Layer 4 of a small transformer language model trained on English Wikipedia (10 layers, counted from 0, width 128).
Take only the direct path to the model's output, skipping the later layers: a vector added to the residual stream pushes a token's score in proportion to its dot product with that token's output vector.

Output vectors of the tokens that the questions are about. A number n stands for (n - 500) times 0.0091.
",": 517 451 516 504 500 482 508 478 509 506 533 513 495 538 470 478 485 468 551 509 473 471 508 496 542 459 533 482 484 521 509 522 521 496 461 534 457 517 555 505 486 454 483 502 511 532 494 535 474 469 505 526 513 490 436 552 500 533 524 485 526 454 529 484 444 472 485 496 497 477 531 523 469 537 496 552 538 500 483 522 474 517 504 475 478 530 493 452 477 543 460 481 477 477 473 489 486 506 514 515 540 490 499 512 485 550 542 515 491 471 474 505 518 529 513 487 489 454 480 487 488 475 528 487 530 595 501 468
"_": 410 533 395 700 453 658 578 544 575 689 573 386 376 406 532 670 649 486 352 388 442 643 460 620 432 582 553 512 801 272 638 287 453 325 651 549 491 474 426 574 766 636 337 730 486 510 539 614 624 520 520 530 730 591 567 291 564 446 488 566 511 399 422 360 535 539 347 440 323 507 119 359 457 431 465 164 320 325 440 272 580 527 470 350 608 23 574 510 677 498 740 507 672 428 665 501 660 543 223 486 637 530 625 565 681 334 546 650 309 331 451 472 520 334 458 640 526 682 781 438 501 439 348 649 450 569 389 578
" where": 532 477 464 508 516 524 466 556 500 509 530 461 486 523 495 498 516 415 491 538 478 491 535 505 546 478 524 481 538 479 538 449 527 500 519 538 544 494 557 497 539 529 423 546 538 464 522 514 518 497 537 509 552 507 479 486 536 517 465 528 489 539 553 516 517 465 529 466 404 485 448 466 448 484 432 516 471 430 473 486 511 513 499 503 453 446 487 478 533 480 494 501 512 532 575 460 482 481 496 490 532 491 485 516 533 498 528 508 471 463 460 521 478 479 463 523 478 500 510 477 518 481 471 478 525 537 544 558
"¥": 480 509 525 539 456 526 504 513 571 524 505 486 475 479 498 543 559 479 419 455 468 531 477 535 528 530 500 498 543 468 576 420 482 412 557 528 498 551 473 506 551 516 459 635 482 502 474 475 514 485 477 509 540 585 487 470 535 537 554 532 504 456 509 471 573 501 496 510 448 505 404 479 491 452 525 415 464 406 465 468 494 506 473 431 491 392 497 476 557 495 524 503 556 511 537 494 547 497 377 490 551 449 514 498 563 512 564 544 479 485 511 515 531 465 462 533 445 530 598 521 492 427 431 547 472 534 450 538
"gh": 498 484 539 549 526 571 562 480 467 546 487 484 481 483 486 557 568 479 516 508 495 495 539 538 486 505 500 535 505 500 431 476 493 459 494 553 500 511 486 514 522 496 455 559 415 459 466 513 577 502 493 506 557 559 474 411 515 473 532 543 457 488 497 490 507 533 526 503 565 502 447 511 477 512 464 406 459 494 501 445 511 439 500 453 424 385 469 437 510 469 526 545 490 490 489 437 489 594 406 506 463 552 539 518 526 515 612 564 547 430 420 539 506 502 470 529 521 541 527 531 536 561 479 467 486 500 450 503
"(": 410 533 395 700 454 659 579 544 575 690 574 386 377 406 532 671 650 483 352 389 442 644 460 620 432 583 554 513 796 273 639 287 451 325 651 549 489 475 423 574 766 637 338 730 486 508 540 614 620 520 521 531 730 591 567 291 564 447 489 566 511 399 422 360 532 539 343 441 323 507 120 360 457 428 465 165 320 321 440 272 580 527 470 351 608 23 571 510 677 498 740 508 672 429 665 502 660 543 223 486 637 530 625 565 677 335 546 651 310 331 452 472 520 334 459 637 527 683 781 438 501 440 348 649 450 567 390 578
"0": 411 530 396 697 454 659 579 545 576 686 571 386 377 407 533 671 650 484 353 389 443 644 457 621 432 583 554 513 797 273 639 287 451 321 648 549 489 475 427 575 767 637 338 731 486 508 540 614 621 517 521 531 731 591 568 291 565 447 489 567 512 396 422 360 532 539 347 441 323 505 120 360 454 428 462 165 321 322 441 272 581 528 471 351 605 23 574 511 678 499 737 508 673 429 665 502 661 541 223 484 634 531 626 565 681 335 547 651 310 331 452 473 521 335 459 641 527 679 782 439 502 440 349 649 448 567 390 578
" would": 518 508 480 544 508 505 520 482 457 537 540 464 482 512 501 595 532 502 478 449 468 508 530 506 531 558 573 474 553 499 530 523 445 480 519 507 459 552 513 497 519 519 458 526 536 439 527 516 509 440 531 470 529 444 462 446 550 503 479 533 506 476 483 493 431 463 463 451 467 536 440 471 447 496 459 480 444 485 527 465 500 546 531 472 515 450 512 511 511 504 577 491 528 488 520 454 488 486 480 546 539 499 602 495 515 522 497 572 512 505 479 452 501 483 490 552 445 498 525 543 479 438 512 479 490 510 469 533
"M": 483 547 467 470 501 449 521 478 524 518 492 543 500 523 480 516 541 516 488 428 480 528 449 510 516 497 492 507 518 482 530 475 484 419 516 514 493 471 512 521 547 495 484 502 520 489 510 467 458 516 542 516 517 555 497 468 520 532 477 524 456 555 489 485 505 512 493 529 488 498 487 485 440 511 428 516 502 467 552 536 472 512 469 547 465 516 479 505 501 512 550 495 516 504 525 461 489 510 429 505 500 489 519 472 489 507 480 526 533 523 506 487 471 485 512 481 497 467 491 501 474 567 516 540 484 513 520 517
"O": 468 569 516 462 507 523 474 547 512 506 506 515 483 501 530 457 532 520 473 476 470 549 518 448 506 498 520 481 501 539 540 448 485 480 521 520 479 526 465 534 566 526 518 491 455 452 532 439 461 519 552 494 496 539 498 437 509 504 487 498 520 522 504 471 468 515 455 538 463 467 499 451 527 454 474 511 471 472 571 524 483 540 511 497 495 503 522 484 507 490 538 547 498 525 564 483 503 492 433 502 559 504 524 470 537 485 485 549 491 494 483 420 522 458 464 502 499 475 497 452 495 486 486 510 531 502 536 511
"ꦁ": 408 527 404 696 443 652 578 560 578 675 567 396 379 408 539 660 644 483 359 377 449 645 463 618 436 579 559 503 785 279 647 305 460 333 638 549 503 471 421 564 749 631 350 721 494 506 540 621 615 527 525 528 714 590 564 305 558 447 491 566 500 387 411 377 526 536 369 435 328 497 146 359 454 423 465 183 328 318 431 267 579 522 473 354 597 51 573 500 674 491 731 503 673 439 654 504 650 535 237 480 643 531 612 567 670 335 540 654 322 325 464 469 521 342 462 627 534 683 771 439 508 433 356 653 448 574 402 571
" Cha": 513 536 498 525 475 544 515 491 505 521 468 492 492 504 514 527 453 527 496 489 501 489 499 524 503 529 504 485 558 438 493 517 513 476 513 516 478 521 520 540 496 528 506 538 531 483 447 468 502 458 476 488 498 503 495 489 523 523 492 515 501 476 528 507 521 495 490 474 501 495 485 523 490 535 468 438 482 418 485 455 527 496 508 475 466 499 551 506 515 478 530 525 492 512 489 513 552 459 472 472 518 477 522 507 487 492 540 542 500 500 486 487 516 499 472 475 517 492 521 532 469 508 472 538 515 467 479 508
"“": 473 561 465 553 505 513 465 459 481 555 471 416 474 483 533 531 442 478 439 512 456 509 505 525 557 501 517 501 520 474 505 536 492 508 542 515 538 504 551 527 500 554 458 540 470 538 504 496 481 532 524 498 530 497 468 454 510 438 487 492 467 485 452 515 594 555 514 498 439 563 442 452 463 473 465 451 514 472 452 522 523 583 465 486 448 449 470 548 525 541 553 483 519 538 562 492 528 438 427 484 538 497 514 493 541 546 525 499 490 505 432 430 503 541 495 505 500 508 523 531 545 461 479 517 452 500 467 547
"to": 451 552 472 502 500 532 457 553 531 526 515 545 551 546 496 542 533 516 521 526 454 503 555 470 511 479 523 528 515 425 519 508 469 434 533 518 467 563 532 529 470 450 526 602 496 526 496 504 549 530 544 480 474 480 461 480 468 468 523 522 507 513 488 442 461 459 460 526 432 460 449 528 444 484 513 439 483 468 530 502 552 587 515 462 482 499 465 509 497 457 493 523 531 481 545 470 502 541 453 551 436 518 465 496 510 426 429 564 528 513 479 496 470 548 509 467 463 547 571 490 469 492 522 450 457 558 461 512

Output weights of attention head 1. The head adds the sum of these rows, row i times number i of z. A number n stands for (n - 500) times 0.0024.
o0: 541 403 599 646 532 698 395 442 392 747 482 478 517 724 362 589 456 474 474 420 529 337 546 626 351 566 429 572 352 380 482 612 431 230 614 447 411 682 512 538 495 458 538 423 420 463 470 423 527 503 469 658 506 603 351 435 462 623 523 591 435 411 508 603 534 630 594 520 494 411 501 485 600 546 513 568 373 355 547 624 527 492 584 461 494 523 462 536 563 268 680 611 532 362 278 372 515 439 676 410 418 505 458 468 598 531 580 552 517 488 523 440 492 472 499 714 398 526 398 487 395 444 274 587 647 446 634 467
o1: 431 503 620 554 517 265 617 297 445 426 347 747 418 413 452 476 576 789 343 589 414 620 501 503 415 484 502 602 594 534 481 442 432 613 478 295 652 475 473 701 626 627 594 347 532 370 589 538 391 552 559 590 465 625 595 405 430 692 644 526 360 319 574 610 618 600 313 502 503 433 365 634 510 418 752 517 439 610 533 377 516 495 351 357 482 241 161 455 333 581 576 745 435 541 780 493 686 453 554 490 579 451 521 311 582 339 375 445 612 522 432 636 216 344 470 428 629 409 513 647 717 577 393 674 439 491 218 561
o2: 565 638 642 353 430 702 480 505 443 463 441 427 514 760 510 403 588 427 784 289 482 604 332 500 452 539 623 364 545 497 459 681 511 396 331 299 508 589 383 565 468 606 361 497 409 496 480 509 515 504 637 369 346 436 579 411 478 606 443 621 604 432 583 246 612 544 661 568 534 420 392 546 367 646 709 391 341 782 609 647 491 408 588 591 747 568 412 614 327 370 465 499 599 628 488 522 615 762 380 790 285 532 448 425 405 492 482 501 463 399 563 354 473 476 471 349 358 474 396 248 678 533 585 536 339 434 332 606
o3: 355 221 528 495 650 452 573 495 340 497 623 480 659 616 617 502 427 386 297 513 533 487 502 463 435 442 459 681 524 625 613 400 394 603 475 474 641 646 333 692 593 633 205 628 520 482 465 423 478 286 409 462 523 373 404 559 431 489 386 653 503 602 648 474 507 380 591 539 548 475 387 466 624 375 494 431 451 316 423 548 524 448 433 520 661 383 516 540 414 687 571 604 385 623 417 483 580 379 617 623 567 500 456 477 523 472 252 583 587 387 654 537 613 529 449 476 605 382 468 533 530 520 421 746 447 471 649 501
o4: 684 511 467 534 435 578 612 434 408 658 446 516 535 521 470 757 589 630 558 300 539 606 454 410 438 450 562 783 465 634 489 471 510 373 414 497 369 582 622 609 503 548 529 633 555 259 469 527 434 494 607 591 440 499 432 598 578 367 558 558 386 518 426 506 501 506 367 586 542 377 726 542 391 478 486 503 561 573 446 643 407 555 394 526 478 564 445 559 292 487 517 612 408 217 558 417 533 196 519 747 334 302 478 609 350 341 707 565 489 631 646 607 555 409 590 356 289 398 607 620 275 533 482 574 506 492 299 360
o5: 543 441 477 628 584 354 722 497 651 385 473 475 470 274 611 234 348 507 310 596 376 683 488 513 525 704 532 384 560 470 550 372 528 518 506 730 423 505 597 396 349 495 425 531 545 478 589 540 562 719 573 506 546 297 497 509 276 532 617 406 603 554 515 412 564 309 624 429 506 705 457 419 561 393 355 214 495 523 450 617 457 520 583 738 375 341 511 403 605 490 512 545 495 536 721 506 281 527 606 580 713 594 453 649 409 517 493 464 387 916 588 424 614 515 406 517 524 402 537 305 572 627 196 403 253 597 593 410
o6: 513 368 551 427 325 414 572 526 528 760 241 431 484 480 522 353 567 535 421 422 449 602 627 567 416 450 441 493 574 336 382 378 476 446 552 329 818 493 535 465 505 518 534 442 332 426 425 562 606 734 493 558 384 597 440 517 376 750 306 627 720 548 300 603 743 505 518 603 614 519 527 422 523 567 456 360 514 690 261 415 387 606 259 594 509 533 418 499 543 388 751 672 543 730 464 555 470 553 253 417 528 618 458 465 470 442 450 656 567 471 433 539 400 521 594 490 416 495 424 647 602 386 558 738 265 471 491 381
o7: 678 517 536 608 494 621 460 631 452 491 498 221 485 537 533 395 504 546 414 526 585 519 541 551 490 566 467 522 524 269 728 322 513 731 364 451 263 542 518 473 520 523 388 448 501 556 380 652 484 535 305 413 587 589 414 385 710 414 575 403 344 578 557 566 249 348 346 525 628 642 556 386 480 690 596 296 395 424 496 409 430 783 565 502 552 578 442 548 525 656 386 351 723 532 420 308 617 490 511 347 570 298 441 682 507 449 760 489 632 432 348 462 463 317 627 563 578 357 401 653 583 519 554 591 297 611 517 607
o8: 512 603 552 424 549 571 495 535 501 411 604 466 518 522 364 329 680 669 588 421 532 707 500 358 319 404 522 523 531 730 604 297 454 360 650 432 553 394 401 637 413 471 437 510 447 436 378 431 419 671 601 614 318 580 401 544 394 534 511 565 728 590 591 725 480 385 569 525 604 487 536 331 438 453 513 653 667 278 309 481 442 497 473 400 640 569 378 396 248 625 382 500 469 763 723 619 618 463 489 263 606 542 500 497 591 451 453 444 473 596 715 452 218 606 596 609 664 499 640 376 389 509 417 454 445 398 419 217
o9: 570 562 535 639 465 449 459 518 433 526 531 548 480 445 557 471 503 597 354 589 372 441 468 434 460 554 667 296 659 648 676 622 501 337 466 421 553 475 488 663 646 635 565 585 626 839 576 575 469 571 566 643 327 716 318 423 486 584 619 478 396 521 641 137 455 355 521 495 547 526 424 570 228 616 397 392 608 478 426 413 509 600 338 190 519 436 439 484 442 540 498 272 467 254 561 575 456 322 488 499 399 394 602 511 514 460 490 610 607 520 467 442 413 480 541 516 612 502 655 620 390 479 439 491 586 602 372 536
o10: 574 683 460 573 566 427 372 536 553 594 548 542 573 404 499 416 623 590 627 468 505 524 431 390 488 381 676 535 369 466 637 665 559 580 509 577 361 440 479 595 247 439 482 471 445 496 347 485 90 585 385 475 465 519 269 421 480 351 495 331 512 479 732 389 491 385 504 611 743 442 576 474 621 404 652 410 575 319 515 583 529 539 543 488 503 554 514 586 470 380 676 387 414 384 547 380 539 457 701 541 484 533 392 437 536 542 492 475 621 473 295 619 528 637 422 501 417 512 415 577 507 438 486 485 821 515 593 706
o11: 500 474 589 568 548 542 278 530 613 393 545 514 596 521 496 443 477 634 509 431 538 588 513 288 306 486 545 502 415 434 533 531 286 471 541 631 441 525 593 624 694 469 589 300 236 513 472 582 251 692 482 616 599 561 543 423 619 448 620 431 417 330 456 451 591 243 381 643 424 565 503 719 688 570 692 703 598 873 488 489 514 713 395 504 523 589 478 659 585 353 523 438 640 344 320 481 583 247 409 501 502 488 282 602 512 468 421 452 553 687 513 354 372 512 455 413 440 504 527 389 562 293 522 347 587 521 534 465
o12: 548 766 421 357 512 450 434 470 569 386 690 683 496 323 443 554 437 302 670 377 538 503 390 523 577 410 502 617 586 351 574 490 504 361 476 675 492 499 532 507 432 257 348 436 699 617 488 561 500 550 405 530 509 665 551 545 828 553 328 272 290 533 591 584 481 235 577 583 500 314 419 532 351 589 476 631 561 532 471 576 625 592 395 362 610 671 606 402 406 499 568 388 545 421 490 422 627 458 384 575 494 334 429 331 401 638 524 782 688 607 328 447 543 582 360 557 333 422 580 694 400 515 242 556 577 486 447 725
o13: 662 444 488 240 612 421 531 386 604 552 633 447 480 609 531 545 493 512 671 740 378 472 529 566 545 576 569 444 342 483 558 457 285 680 371 518 520 490 556 487 461 614 484 601 476 451 428 518 490 472 293 522 735 403 267 413 525 550 451 491 459 432 611 537 458 448 549 573 455 356 417 734 285 519 538 382 463 525 473 496 705 607 560 578 475 356 491 423 588 727 430 582 526 446 631 689 487 372 485 550 614 620 156 486 378 522 518 533 471 455 478 702 553 359 617 419 441 438 635 569 517 497 420 466 471 374 400 406
o14: 499 448 461 507 660 691 515 606 357 412 385 616 540 462 309 557 620 640 720 438 441 699 561 438 576 676 648 461 721 497 461 663 522 304 582 522 465 585 551 620 397 452 641 572 401 463 374 327 500 614 634 448 555 497 473 638 680 447 422 498 546 473 311 604 490 334 558 273 500 367 514 550 554 470 494 653 454 731 390 487 561 720 548 432 444 585 391 657 316 331 654 550 391 374 534 314 544 533 592 512 392 527 549 614 371 571 456 396 497 162 606 489 398 509 594 324 466 414 238 456 461 565 666 354 371 497 317 445
o15: 395 352 666 356 394 508 448 530 711 347 654 567 496 507 658 509 803 463 337 339 532 489 377 539 519 625 360 669 453 634 490 535 612 534 542 303 672 701 470 638 657 275 551 608 434 737 547 482 316 465 426 486 561 498 461 512 643 691 591 650 462 491 455 471 432 474 467 709 488 236 460 441 491 541 539 430 433 624 410 611 371 307 419 483 458 503 490 488 484 522 503 648 649 543 279 579 380 578 548 453 453 406 579 451 458 235 460 480 646 325 660 408 533 586 345 611 517 358 524 330 473 537 563 426 534 462 341 598
o16: 445 584 313 442 515 716 382 573 370 479 436 407 289 445 558 668 513 524 526 444 612 466 458 409 371 509 568 720 478 547 421 507 377 503 465 406 417 409 631 595 453 502 579 628 644 539 461 621 592 387 451 412 555 536 347 247 672 540 294 630 500 475 474 659 575 521 636 495 477 575 560 318 371 626 701 601 482 448 403 628 457 335 516 587 630 446 401 691 453 504 463 496 476 476 474 518 765 455 619 387 189 549 428 488 643 273 349 673 488 457 523 366 500 447 484 658 391 605 560 602 487 207 510 433 704 531 544 696
o17: 365 550 504 647 612 384 532 375 506 604 522 522 506 539 531 367 474 351 386 378 664 471 518 568 326 600 356 634 415 520 704 580 396 388 539 463 686 515 645 488 433 581 500 447 425 440 616 434 456 484 431 633 437 473 608 493 466 587 489 657 609 470 428 505 611 403 418 395 709 350 296 515 750 539 451 458 725 366 395 419 658 519 465 735 341 435 446 554 454 702 432 392 546 379 244 655 487 575 584 216 476 377 381 621 614 471 502 534 314 569 506 634 531 485 535 290 489 436 623 436 747 707 389 506 503 627 470 382
o18: 561 487 819 583 395 325 507 373 364 540 505 714 591 353 333 445 454 369 607 546 449 499 512 627 306 387 289 589 539 567 544 421 491 669 411 591 525 458 706 581 444 565 469 404 524 532 556 651 457 635 530 393 343 480 622 451 281 630 346 404 325 495 623 507 427 572 467 455 661 523 286 381 681 483 456 494 513 380 301 457 452 558 374 623 357 318 507 490 668 430 407 578 389 605 485 431 605 647 569 389 494 602 405 521 431 643 433 661 565 475 665 699 644 511 443 463 340 640 513 647 658 515 394 704 251 709 523 373
o19: 579 505 576 420 453 553 378 667 480 440 553 578 578 463 543 558 555 446 495 393 578 308 501 515 414 445 615 721 380 494 432 546 353 591 643 388 466 584 393 540 601 496 461 357 557 388 419 685 418 505 320 541 445 352 542 483 491 397 497 353 598 693 601 382 652 295 536 523 688 442 690 644 490 440 426 546 557 312 581 525 488 423 576 537 429 685 541 500 551 486 504 291 565 423 355 353 579 578 496 604 458 539 453 386 543 467 496 455 497 618 779 405 439 454 733 332 456 743 547 458 406 450 409 523 485 406 513 582
o20: 437 512 595 438 574 541 525 495 767 371 557 498 628 453 422 403 411 535 515 647 415 404 325 406 645 402 454 507 462 565 527 320 580 459 381 643 462 189 310 549 618 519 476 612 323 603 639 458 524 506 665 646 512 586 616 558 589 269 540 577 554 396 712 681 519 654 548 315 372 367 564 288 292 479 513 288 650 370 597 418 639 560 387 312 348 530 384 578 427 420 376 501 472 679 645 494 654 453 467 443 743 510 507 486 691 328 492 481 555 409 521 541 453 587 383 745 529 357 507 604 597 659 344 562 577 318 527 488
o21: 408 659 361 507 431 482 458 480 543 457 452 624 582 272 550 472 405 725 793 498 595 642 580 447 317 442 451 525 537 511 516 556 676 593 591 696 530 522 522 648 477 603 449 450 509 487 379 510 613 421 483 486 512 527 586 371 349 521 659 498 436 433 574 514 539 519 629 433 720 234 537 743 596 172 431 524 397 301 516 299 324 506 478 667 567 537 612 396 501 325 499 670 294 700 615 542 458 558 305 534 434 544 344 489 729 290 470 500 518 423 409 538 415 431 387 485 522 438 352 360 485 629 387 680 643 593 394 493
o22: 624 705 461 703 288 433 441 504 441 672 420 505 312 470 577 503 631 558 303 490 355 491 585 677 534 325 609 663 699 632 432 388 561 505 565 425 685 686 449 693 547 434 604 525 458 543 544 628 428 496 527 350 566 443 600 472 504 288 496 376 381 984 499 393 359 375 587 437 463 627 582 518 423 607 438 364 478 578 572 430 539 443 387 415 557 618 557 492 274 525 457 612 321 518 583 444 400 565 568 484 760 261 622 426 429 501 497 492 372 370 748 398 275 564 509 269 409 393 384 644 450 453 573 188 632 499 643 559
o23: 562 258 453 615 490 435 585 341 661 492 653 765 590 297 658 483 501 606 632 551 496 606 422 459 452 590 459 482 307 493 480 436 501 499 512 530 470 466 552 561 337 458 269 504 720 543 483 507 505 494 672 448 564 351 496 501 339 637 924 625 596 355 558 317 447 302 428 256 384 606 698 393 637 656 285 466 675 510 463 465 465 496 338 327 470 399 623 411 274 751 386 501 567 596 538 643 566 504 651 420 511 490 504 676 433 349 365 575 433 427 522 695 385 423 448 471 493 725 313 423 529 350 559 497 480 623 421 661
o24: 387 348 622 307 442 704 494 637 628 669 532 449 453 389 210 716 366 584 453 500 440 372 659 536 620 419 618 549 548 329 519 307 509 482 588 427 364 597 548 471 179 498 510 140 293 570 494 527 402 380 459 598 651 444 533 780 697 480 355 543 779 325 586 569 580 388 526 689 407 443 315 183 426 664 505 377 643 471 707 635 772 500 415 655 465 551 602 514 596 426 504 580 571 340 581 406 544 507 717 524 501 574 438 402 558 463 376 390 496 328 625 453 704 438 562 557 509 563 424 567 666 443 524 192 341 641 510 485
o25: 501 386 398 542 502 523 586 554 623 327 758 534 352 346 616 496 417 396 563 565 673 530 560 445 265 410 517 444 663 486 426 559 480 315 472 426 741 671 426 415 425 612 542 537 486 455 626 450 371 459 723 535 384 248 553 355 535 532 377 664 531 637 561 504 659 450 286 400 570 563 463 504 470 353 358 484 523 586 489 603 356 328 469 664 280 385 670 397 693 356 780 586 505 617 504 604 449 412 637 521 664 438 377 506 592 374 457 449 411 369 383 665 686 545 401 438 438 522 529 705 576 444 605 670 269 697 277 533
o26: 516 556 313 368 462 516 512 401 603 577 579 548 404 534 515 446 470 434 457 513 639 391 413 293 533 615 457 566 383 382 543 441 337 341 496 271 553 560 474 436 579 540 606 275 802 368 316 509 358 381 584 532 471 558 645 420 534 463 432 652 610 554 418 589 660 680 514 538 509 351 356 548 572 455 501 523 520 450 744 728 392 464 438 575 627 429 582 647 442 376 501 517 569 342 478 512 604 522 575 566 459 581 362 599 513 448 485 413 560 457 789 537 401 511 608 611 492 346 581 280 710 570 419 633 266 567 547 375
o27: 554 425 622 501 644 494 357 417 601 590 546 417 523 407 369 545 523 535 472 312 457 543 414 638 518 291 615 688 297 512 409 524 439 545 463 407 217 591 469 396 659 437 507 714 457 480 581 631 674 485 547 390 469 278 443 547 721 661 704 372 226 551 437 226 491 299 370 427 303 399 381 285 439 448 436 398 590 507 438 351 410 365 593 468 505 392 755 600 458 591 656 576 582 597 740 440 571 338 657 468 432 494 499 597 613 621 747 704 486 479 387 623 581 277 551 671 382 435 525 798 459 356 489 321 724 569 602 675
o28: 663 516 432 396 488 630 527 280 500 353 404 354 499 441 605 485 544 535 593 512 539 266 520 454 528 456 367 385 782 472 499 489 705 593 395 367 581 156 584 692 520 527 688 397 693 491 374 512 495 692 173 827 676 487 339 447 621 414 550 472 581 471 520 293 468 481 446 483 718 394 486 595 414 552 499 697 418 583 689 429 622 624 450 703 626 559 698 361 649 384 574 406 364 451 455 451 420 448 238 658 378 655 581 372 542 647 459 439 562 686 490 430 268 259 232 566 472 650 288 641 476 500 405 619 665 616 282 479
o29: 605 556 468 521 930 368 605 417 528 573 564 531 483 454 288 514 616 651 415 458 489 606 422 746 322 408 220 516 387 363 393 511 425 729 554 446 476 451 413 625 462 265 459 454 485 454 562 564 586 638 533 292 284 466 557 503 443 714 485 347 460 482 566 442 381 606 551 727 602 355 573 657 627 423 763 565 631 646 560 510 561 422 486 597 467 552 379 458 591 408 411 457 362 201 412 537 565 422 711 625 438 543 347 494 436 461 560 639 377 491 450 599 265 457 610 447 721 528 423 427 708 601 542 255 504 493 435 353
o30: 373 423 506 449 566 440 386 339 632 490 561 606 501 489 537 671 672 790 709 449 318 225 567 548 471 381 558 564 315 547 282 740 435 555 484 677 470 508 575 558 615 321 498 599 250 450 485 551 799 333 530 350 405 415 316 497 653 462 440 517 600 465 563 595 444 571 479 438 544 527 428 563 645 431 754 500 431 495 692 611 508 515 384 636 638 645 540 379 427 589 282 678 529 629 287 444 382 382 540 373 484 513 592 333 436 678 423 436 487 401 356 470 616 514 561 590 483 440 298 448 617 537 618 334 559 473 385 464
o31: 395 644 375 308 311 379 499 571 422 566 624 554 568 598 387 735 515 588 493 301 394 506 495 353 595 653 528 435 487 621 482 376 711 332 852 593 734 487 319 703 531 633 517 673 520 436 505 493 547 412 548 562 371 398 414 469 590 665 543 327 434 566 254 465 474 495 411 494 694 693 514 528 403 526 566 649 526 587 344 643 379 406 629 441 431 591 323 532 407 454 512 635 501 446 289 346 717 633 207 574 445 467 621 539 568 369 621 437 695 294 580 589 504 355 510 520 433 335 477 558 530 507 612 490 465 451 340 275

Each question shows a token from some text and the vector z that the head gathered there. A number n stands for (n - 500) times 0.00085.

" was": 724 327 563 261 506 471 499 635 375 419 442 422 638 651 545 326 414 597 511 701 403 486 591 461 607 511 327 753 576 241 421 563
Pushed down most: "O"

"ta": 660 464 496 525 342 401 515 347 452 425 575 419 606 554 504 407 452 480 441 635 558 602 745 483 569 476 331 522 446 175 482 668
Which of these tokens does it push up most? " where"

"\n": 451 443 675 523 604 413 521 217 501 220 290 366 399 469 436 593 517 779 396 709 582 815 740 349 313 215 459 413 91 23 608 405
Which of these tokens does it push up most? "O"

" run": 642 492 685 483 511 643 617 459 514 464 444 587 741 745 405 473 440 468 552 492 645 535 559 485 298 542 418 548 541 495 590 628
Pushed down most: " would"

"e": 661 530 578 535 506 471 551 350 433 413 515 485 630 626 465 318 379 503 519 624 510 561 705 311 500 482 376 424 459 201 540 577
Which of these tokens does it push up most? "“"

" of": 675 447 574 530 495 375 450 399 480 549 554 327 716 568 494 334 551 455 556 589 481 580 715 566 461 451 419 503 543 220 491 584
Which three tokens does it push up most, strongest first? " would", " Cha", " where"

" time": 615 486 601 574 371 580 550 374 488 435 560 324 618 525 468 373 446 425 570 583 543 547 692 394 516 423 217 585 517 223 592 548
Which of these tokens does it push up most? " where"

"p": 659 441 538 548 470 400 522 420 555 451 574 455 658 666 551 333 381 492 526 673 591 581 726 380 536 415 286 478 440 172 410 607
Which three tokens does it push up most, strongest first? " where", " Cha", "“"

" The": 634 490 541 532 509 511 558 387 522 459 586 520 599 598 509 354 436 525 600 546 553 492 593 474 522 437 154 483 410 157 521 629
Which two tokens does it push up most, strongest first? "“", "¥"

"op": 685 452 562 544 337 411 539 254 457 428 597 389 652 622 544 387 477 472 487 613 582 628 723 463 554 451 260 529 461 105 448 628
Which of these tokens does it push up most? " where"

" and": 669 324 698 403 626 524 579 575 483 563 303 518 845 736 417 535 408 402 449 536 493 356 630 530 570 718 350 651 497 325 457 632
Pushed down most: "O"

" moved": 500 422 658 458 463 445 533 542 478 360 567 465 623 683 469 368 425 515 386 713 552 638 678 471 605 444 150 639 491 248 489 634
Pushed down most: "M"

"ish": 537 483 663 445 608 447 487 354 475 567 339 557 712 657 419 386 412 526 451 604 576 629 694 357 352 567 428 434 481 289 609 701
Which of these tokens does it push up most? "M"

"re": 615 609 596 429 499 509 558 449 473 494 586 497 637 582 512 411 464 492 562 597 567 593 640 423 415 516 369 519 597 302 511 608
Pushed down most: ","

"The": 738 444 560 334 508 451 518 535 418 456 500 462 644 617 519 376 415 550 544 709 478 543 606 431 563 536 285 632 555 242 448 596
Pushed down most: "O"

" ": 656 505 582 509 489 317 482 354 532 536 542 336 697 585 456 347 484 488 574 639 556 569 700 429 520 431 291 476 531 200 492 590
Which of these tokens does it push up most? " Cha"

" allow": 641 301 606 417 535 391 512 523 483 262 501 419 584 691 405 385 452 531 352 573 562 544 656 472 547 533 285 688 467 139 448 584
Pushed down most: "M"

"ven": 637 494 497 444 536 485 598 469 403 473 343 561 639 656 429 387 438 500 437 631 583 452 611 491 532 561 380 553 489 376 591 617
Pushed down most: "O"

" had": 663 444 515 499 531 432 571 392 571 460 569 531 617 609 524 331 439 536 599 590 574 495 610 477 526 411 195 461 459 165 512 653
Which of these tokens does it push up most? "“"

" the": 551 409 509 601 642 487 412 393 347 426 550 348 569 592 402 406 404 520 571 562 611 562 702 478 426 451 396 535 483 267 537 436
Pushed down most: "to"

".": 701 434 517 539 532 481 587 343 571 479 581 576 591 613 517 361 406 583 540 575 567 518 627 447 535 414 224 430 441 145 547 674
Which of these tokens does it push up most? "“"

"ated": 772 430 516 381 402 571 536 499 477 563 393 315 802 592 481 408 391 565 533 662 644 332 565 467 629 620 225 561 664 230 556 740
Pushed down most: "O"

"go": 638 425 603 410 594 462 491 443 501 451 433 546 667 624 452 410 498 377 361 580 560 495 684 485 544 576 484 605 533 337 570 683
Pushed down most: "ꦁ"

" to": 449 397 647 450 478 477 538 678 498 372 585 430 647 710 448 322 440 471 421 726 518 636 686 574 622 444 132 728 466 301 532 644
Which three tokens does it push up most, strongest first? " would", " where", ","

"u": 587 499 656 439 552 414 480 363 538 599 371 558 713 656 433 370 400 542 464 624 563 663 742 390 356 490 383 410 435 239 625 712
Which of these tokens does it push up most? "M"

"al": 699 464 505 490 513 523 414 663 485 448 580 388 655 504 469 382 380 421 444 628 563 484 641 404 395 565 458 595 589 326 463 612
Pushed down most: "to"

"d": 564 426 545 506 528 449 524 496 645 425 535 675 647 750 481 326 417 508 766 538 649 403 481 488 434 344 278 646 556 416 445 630
Which two tokens does it push up most, strongest first? ",", "¥"

" on": 645 376 556 500 499 549 481 629 492 405 554 334 613 556 471 348 358 433 464 606 534 552 671 427 380 528 401 660 598 258 457 614
Pushed down most: "to"

"ting": 557 503 620 451 563 488 506 359 463 495 313 510 626 621 404 406 402 495 431 581 565 598 670 351 386 566 414 438 511 307 605 701
Which of these tokens does it push up most? "M"

" a": 551 475 717 448 435 513 471 314 422 418 232 494 512 543 346 441 398 432 351 658 623 573 723 311 344 541 450 351 618 266 680 647
Which two tokens does it push up most, strongest first? "O", "M"

" Mar": 720 426 644 469 636 472 513 467 498 427 488 486 637 628 538 385 422 460 451 575 480 522 613 479 567 518 369 616 552 348 565 541
Which of these tokens does it push up most? " would"

" first": 636 515 600 562 342 587 601 376 496 423 545 347 630 530 493 365 487 423 556 610 583 535 692 394 509 430 206 609 531 315 646 533
Which two tokens does it push up most, strongest first? "gh", " where"